Layer 13 of a small transformer language model trained on English Wikipedia (16 layers, counted from 0, width 64).
A neuron adds its activation times its output weights to the MLP's output. To switch it off is to set its activation to zero at one token and run the rest of the model.

Output weights of the MLP neurons that the questions are about. A number n stands for (n - 500) times 0.0018.
n36: 328 572 636 492 413 641 471 416 435 372 520 550 328 421 498 400 536 502 536 453 404 599 640 490 507 388 566 367 661 616 504 537 629 453 340 456 448 581 455 435 342 397 690 386 537 659 717 755 149 360 483 489 295 531 615 252 779 882 652 521 592 257 735 516
n38: 356 589 526 641 698 568 401 620 568 490 390 734 767 457 340 538 516 543 522 406 561 601 314 757 623 571 608 573 396 510 604 622 325 338 495 401 524 514 611 219 263 501 675 679 673 463 366 572 440 477 619 567 522 525 500 426 720 493 561 333 478 607 421 506
n50: 477 717 549 696 554 382 764 293 409 543 381 125 396 622 500 604 429 657 426 559 296 526 523 545 549 399 423 513 413 671 562 527 608 214 584 391 324 581 466 500 437 532 470 442 205 439 292 151 284 546 406 585 565 620 404 677 269 384 597 562 436 536 563 368
n57: 600 550 714 675 615 378 678 505 352 681 473 27 688 628 508 767 640 517 549 625 425 490 206 263 619 515 367 447 456 450 548 568 585 410 640 460 165 269 760 574 522 584 536 376 633 493 445 736 590 653 500 303 584 438 558 526 433 643 612 397 431 519 520 595
n59: 646 512 356 459 569 598 574 421 566 297 530 230 770 862 696 174 451 237 602 528 755 413 720 462 577 549 694 395 423 514 746 388 368 561 553 395 798 510 392 650 598 645 411 567 499 421 368 542 671 569 493 460 434 559 569 531 577 644 529 508 542 644 646 563
n73: 397 534 574 456 575 435 394 490 447 764 808 434 392 526 458 600 503 504 580 204 698 428 433 480 426 260 557 513 613 441 288 482 530 385 474 756 709 304 649 556 320 428 495 290 383 529 417 332 516 490 637 338 534 427 618 367 478 557 477 449 557 391 363 326
n87: 421 518 398 513 346 478 474 637 238 476 489 912 690 592 549 667 468 521 636 488 363 706 519 323 476 509 451 456 345 704 604 449 732 456 353 481 451 460 358 624 682 593 752 417 533 440 536 553 401 700 389 591 341 480 207 508 528 466 496 599 535 517 485 425
n114: 474 508 501 551 379 616 615 502 322 580 594 482 515 477 407 276 646 465 398 676 526 669 552 621 377 411 432 385 461 614 654 620 438 667 92 723 254 278 600 695 392 512 607 473 442 497 515 640 428 327 370 466 514 340 443 495 527 396 548 486 461 814 385 418
n132: 344 615 325 354 337 476 609 503 564 479 675 882 499 412 572 386 393 444 422 469 454 547 557 715 351 396 518 456 488 647 339 350 617 448 646 707 592 454 616 444 622 519 369 534 424 389 633 412 153 405 622 539 482 681 376 671 477 407 464 539 564 524 353 476
n177: 367 465 536 277 309 473 337 304 600 479 539 335 714 232 497 572 520 503 511 505 464 430 222 461 472 665 229 542 476 375 518 516 707 458 513 473 463 589 543 701 557 447 326 529 730 603 481 693 366 528 513 479 551 428 514 321 412 449 294 275 246 481 459 651
n188: 299 576 680 569 345 524 490 361 416 589 412 828 725 542 509 438 629 518 665 476 280 544 262 311 378 392 684 486 369 353 474 405 310 262 470 460 495 418 462 526 260 520 430 472 549 597 318 394 575 459 539 575 656 592 382 238 527 477 649 451 558 348 732 537
n189: 440 453 278 286 562 655 379 611 731 433 653 526 487 698 384 615 463 589 477 524 610 598 492 455 655 291 709 403 502 631 565 579 308 642 585 459 517 347 325 459 422 463 673 742 729 599 551 698 521 480 240 582 489 700 329 580 425 403 334 422 681 515 536 321
n216: 375 521 534 453 317 463 452 564 357 500 322 269 132 128 540 510 467 297 465 646 464 367 409 374 416 591 614 495 502 360 627 561 450 516 511 494 671 355 478 529 650 304 276 396 707 666 435 385 468 516 455 513 466 734 466 480 265 549 428 606 583 603 483 505
n237: 653 515 447 596 400 489 530 493 527 376 457 343 651 617 354 656 560 461 509 614 477 664 550 518 524 459 500 672 329 801 623 783 485 519 468 429 464 415 333 381 387 444 527 257 479 478 532 818 626 411 317 547 137 670 667 451 420 602 585 350 433 562 333 563
n267: 599 572 546 448 523 460 698 338 459 390 538 511 441 581 517 660 508 351 244 640 296 476 856 504 445 434 576 534 433 209 416 383 555 529 448 346 592 547 553 575 481 304 533 495 519 355 362 575 357 618 627 459 530 450 647 433 440 655 365 730 581 328 443 556
n355: 308 440 586 525 666 580 610 616 457 578 560 705 605 656 651 443 489 433 622 412 371 451 265 289 328 381 339 506 392 565 542 367 395 463 559 317 260 244 513 734 460 703 554 664 522 285 434 478 603 372 346 401 570 429 536 367 369 557 682 341 453 635 541 507

Each question names a token from some text and the token that comes next. It shows the activations a of the neurons there, in the order above. A number n stands for (n - 500) times 0.0096.

Then comes g, the gradient of the next token's log-probability with respect to the MLP's output, scaled to length 1. A neuron's effect is roughly proportional to its activation times (output weights . g). A number n stands for (n - 500) times 0.0011.

"em", then "ac"
a: 517 491 467 535 485 463 481 521 482 514 457 311 480 484 499 492
g: 554 189 559 392 560 321 458 501 531 480 478 552 425 510 516 645 344 435 658 650 459 369 489 406 265 595 584 506 467 523 602 406 479 428 474 412 576 440 602 471 632 634 786 588 495 596 688 672 442 530 487 505 328 493 389 704 676 414 640 556 402 446 650 669
Which neuron, switched off, lowers the next token's probability most? n73

"8", then " |"
a: 513 380 539 496 376 472 511 526 435 396 502 490 492 477 498 505
g: 510 377 371 395 389 423 645 461 393 560 533 495 536 414 319 399 653 578 569 590 413 558 429 406 483 367 395 359 362 659 501 599 472 337 404 514 451 597 250 695 667 582 524 341 422 628 505 556 462 658 375 478 536 641 510 583 412 754 518 494 766 616 661 629
Which neuron, switched off, lowers the next token's probability most? n38

" C", then "rist"
a: 529 494 494 512 507 516 501 483 512 490 501 507 483 477 543 504
g: 531 597 416 578 495 619 563 534 454 516 506 524 555 465 476 539 237 588 465 624 599 326 447 560 653 310 683 549 462 599 618 591 417 646 445 352 492 461 296 575 620 725 573 314 604 495 445 272 681 334 579 243 414 526 399 500 380 452 504 423 362 435 314 538
Which neuron, switched off, raises the next token's probability most? n36

" sp", then "r"
a: 485 445 556 539 477 434 471 497 521 489 519 512 519 494 168 508
g: 396 566 504 514 460 567 508 442 444 386 180 515 549 462 493 344 253 522 476 542 377 571 357 442 548 639 530 577 485 481 639 586 477 531 226 637 339 559 616 402 675 596 450 390 539 452 276 364 578 577 372 456 483 561 424 151 464 532 452 458 320 495 624 488
Which neuron, switched off, lowers the next token's probability most? n267

" second", then " class"
a: 511 473 486 477 494 532 545 432 533 266 507 508 436 510 503 481
g: 708 502 799 566 508 551 544 485 481 487 580 576 408 392 549 351 652 379 346 595 533 743 438 443 349 569 760 395 368 290 439 414 491 468 535 381 420 399 572 462 616 378 644 653 585 323 542 646 412 283 507 390 595 515 532 612 686 418 534 546 484 492 538 524
Which neuron, switched off, lowers the next token's probability most? n177

" m", then "em"
a: 541 502 386 512 484 497 448 566 488 499 461 484 545 489 571 501
g: 557 443 488 697 627 423 760 533 436 445 464 560 396 494 342 366 557 327 586 359 461 526 483 461 564 483 299 404 658 784 632 484 681 659 658 550 232 349 302 368 620 391 577 455 473 443 503 594 387 370 521 577 569 551 422 508 409 528 444 596 614 432 546 414
Which neuron, switched off, raises the next token's probability most? n50

"3", then " Pri"
a: 489 516 495 499 571 527 503 502 536 558 533 485 449 503 465 519
g: 514 396 629 496 439 450 467 566 526 440 494 571 563 668 613 425 399 632 368 609 526 378 521 447 241 323 606 435 594 663 446 678 689 373 446 593 704 500 640 580 598 406 447 509 451 589 162 489 392 396 435 337 437 421 594 383 447 530 469 608 598 408 241 450
Which neuron, switched off, lowers the next token's probability most? n73

"-", then "7"
a: 499 292 497 514 502 465 448 497 554 468 563 515 499 505 349 463
g: 657 679 498 535 468 521 601 545 587 670 431 626 717 391 587 692 472 436 365 498 624 575 444 461 490 477 310 468 510 610 260 475 516 504 552 390 705 664 424 634 321 542 327 440 695 577 576 618 546 526 321 536 544 235 706 521 503 579 361 489 625 542 539 555
Which neuron, switched off, raises the next token's probability most? n267

"D", then "an"
a: 501 522 509 485 492 508 498 503 518 557 500 492 499 550 524 498
g: 621 455 595 534 213 341 411 559 434 451 607 601 548 596 533 861 609 546 743 530 465 641 387 446 369 572 561 355 364 558 418 452 531 436 565 494 558 594 509 533 476 517 737 504 540 568 440 660 350 650 529 403 329 617 613 400 471 491 486 736 490 395 576 608
Which neuron, switched off, lowers the next token's probability most? n237

" front", then "."
a: 561 506 473 525 470 502 524 482 506 529 488 509 528 457 527 497
g: 421 591 488 418 516 526 648 634 509 336 415 452 365 482 540 735 389 460 570 578 491 325 420 535 631 276 549 220 263 607 276 450 450 343 549 467 490 455 535 492 567 386 673 632 459 568 429 430 506 614 422 742 695 516 501 544 349 619 548 538 584 546 681 431
Which neuron, switched off, raises the next token's probability most? n50

"g", then "and"
a: 488 473 514 493 541 397 562 233 499 535 497 507 425 498 475 481
g: 262 382 335 352 442 563 470 332 414 383 469 420 311 462 534 422 530 363 431 599 632 252 559 343 397 635 417 502 478 411 436 593 313 543 592 553 630 557 637 500 494 666 712 549 432 741 560 478 421 504 665 598 464 578 532 599 500 503 715 569 486 585 568 714
Which neuron, switched off, raises the next token's probability most? n216

"B", then "ody"
a: 563 495 547 581 521 502 505 483 537 411 554 484 497 499 507 511
g: 485 454 380 632 463 590 414 582 455 700 519 483 568 599 358 611 486 470 432 451 528 437 681 493 624 464 319 687 474 516 485 476 492 496 436 774 339 232 483 577 251 554 483 497 355 701 638 456 531 588 694 539 464 758 642 457 459 596 621 494 386 370 443 643
Which neuron, switched off, lowers the next token's probability most? n57

"m", then "io"
a: 490 421 455 528 497 500 511 495 441 482 495 507 537 491 473 527
g: 369 394 452 246 434 372 536 396 746 570 473 496 645 410 623 429 389 648 593 652 472 619 737 528 531 486 404 447 372 602 481 589 381 530 412 598 492 542 285 442 413 765 499 557 489 667 528 417 670 526 728 604 487 379 422 314 529 438 485 409 547 422 337 520
Which two neurons, each switched off alone, lower its probability most, in order? n50, n267

" race", then " season"
a: 477 502 486 501 529 459 504 471 501 504 491 482 492 488 557 511
g: 489 576 495 429 612 579 403 454 513 682 484 576 577 458 420 435 331 596 461 396 491 245 482 527 288 411 529 381 528 559 507 514 425 233 465 682 616 526 508 395 533 583 627 659 531 595 543 575 394 405 483 596 525 392 489 375 535 219 199 749 491 405 324 566
Which neuron, switched off, raises the next token's probability most? n73

"og", then "g"
a: 502 455 437 506 529 500 541 490 506 731 508 519 504 184 729 505
g: 554 492 483 611 618 469 280 505 389 536 534 502 434 475 176 549 489 557 570 396 444 411 569 647 425 422 375 403 430 610 402 529 513 652 761 450 352 481 466 379 674 541 464 509 620 540 491 593 349 615 741 554 559 350 475 459 347 543 235 394 494 597 400 259
Which neuron, switched off, lowers the next token's probability most? n177

" |", then " Notes"
a: 471 479 451 500 473 522 567 516 483 477 515 480 495 514 535 525
g: 503 637 694 530 596 310 810 532 559 590 436 595 337 651 319 611 509 452 648 521 323 510 524 495 390 496 416 476 516 582 351 512 676 568 559 568 622 604 434 380 400 685 445 588 570 435 626 460 424 469 526 402 207 477 414 544 400 401 331 289 530 462 635 428
Which neuron, switched off, raises the next token's probability most? n50

":", then " \""
a: 513 410 494 490 502 497 802 499 754 556 538 512 495 544 526 537
g: 463 487 359 425 480 431 392 612 373 544 451 589 533 541 478 640 449 750 452 189 470 410 612 598 573 551 389 420 597 474 561 398 420 544 345 568 380 414 356 454 307 504 531 252 518 528 640 495 391 641 674 551 531 543 455 424 425 636 639 216 443 528 343 295
Which two neurons, each switched off alone, lower its probability most, in order? n87, n132

" the", then " "
a: 440 498 479 500 494 512 527 481 498 338 496 414 499 504 518 512
g: 440 219 577 714 618 466 642 588 592 506 593 596 407 359 524 451 344 305 655 331 403 404 613 553 609 510 469 357 411 314 590 347 462 342 391 557 409 590 473 436 530 526 430 382 518 484 622 504 564 536 597 622 690 423 483 444 627 651 221 501 384 393 387 411
Which neuron, switched off, lowers the next token's probability most? n189

" at", then " Z"
a: 466 476 497 537 486 490 601 530 499 389 460 530 471 483 580 524
g: 353 685 543 409 498 376 506 486 551 579 563 426 559 454 540 314 460 359 377 540 316 593 501 363 563 200 633 597 421 481 492 529 655 637 426 480 593 608 464 415 560 612 588 562 539 657 253 380 507 590 553 433 451 510 516 467 404 277 345 785 634 430 694 426
Which neuron, switched off, lowers the next token's probability most? n267

" O", then "eg"
a: 517 507 518 464 507 467 502 499 509 533 504 376 492 490 521 184
g: 593 510 282 230 471 482 575 453 514 450 514 455 458 595 667 597 550 331 577 451 543 495 625 284 303 645 595 569 593 728 536 479 652 393 400 529 589 623 537 563 392 455 426 651 309 558 573 500 460 323 514 834 493 443 366 495 544 691 443 529 401 471 610 555
Which two neurons, each switched off alone, lower its probability most, in order? n355, n57

"un", then " Se"
a: 507 455 469 540 522 495 492 509 506 508 520 561 490 514 307 497
g: 256 679 444 722 362 481 554 533 587 729 315 689 622 538 480 495 530 600 398 473 281 361 767 589 591 237 417 459 497 593 439 451 558 423 494 573 498 534 465 505 394 453 250 562 615 551 449 426 376 386 363 479 608 543 503 513 480 474 509 722 545 484 592 517
Which neuron, switched off, raises the next token's probability most? n267

"0", then "m"
a: 526 524 535 506 485 504 490 490 502 551 515 505 490 508 508 547
g: 445 318 499 497 411 428 527 708 410 417 572 515 359 481 350 358 656 455 350 386 450 434 311 379 488 458 351 412 567 548 300 568 578 673 614 504 397 522 641 595 364 545 397 373 520 272 539 739 474 633 374 348 356 618 637 451 489 626 353 490 508 679 428 393
Which neuron, switched off, lowers the next token's probability most? n355

"ak", then " |\n"
a: 631 465 494 511 492 498 451 589 474 502 513 543 510 498 459 522
g: 469 515 462 429 495 399 511 563 409 232 272 623 484 313 480 639 625 463 737 491 450 381 393 602 603 316 264 414 369 476 394 569 455 392 255 608 460 601 250 462 545 394 525 487 559 517 458 474 508 505 718 615 450 558 370 614 424 535 568 507 572 470 648 677
Which neuron, switched off, lowers the next token's probability most? n36

"z", then "o"
a: 787 471 475 477 488 496 555 567 481 492 490 316 503 513 468 678
g: 384 617 494 422 465 500 625 365 693 468 413 548 623 572 480 422 487 525 400 469 435 627 482 555 503 709 492 485 531 500 629 483 460 655 351 452 444 493 505 651 245 486 592 373 426 771 266 445 452 679 499 682 447 764 512 422 692 682 447 661 374 469 411 615
Which neuron, switched off, raises the next token's probability most? n355

"mer", then " in"
a: 479 514 498 457 503 501 552 527 502 506 521 444 513 474 477 470
g: 703 407 435 525 385 497 680 757 574 389 529 613 448 437 561 571 461 503 653 710 507 562 590 531 504 613 610 442 441 607 356 436 435 415 268 407 381 377 455 724 263 565 443 408 627 419 664 393 345 552 499 456 446 646 613 531 573 286 613 382 616 397 472 422
Which neuron, switched off, lowers the next token's probability most? n87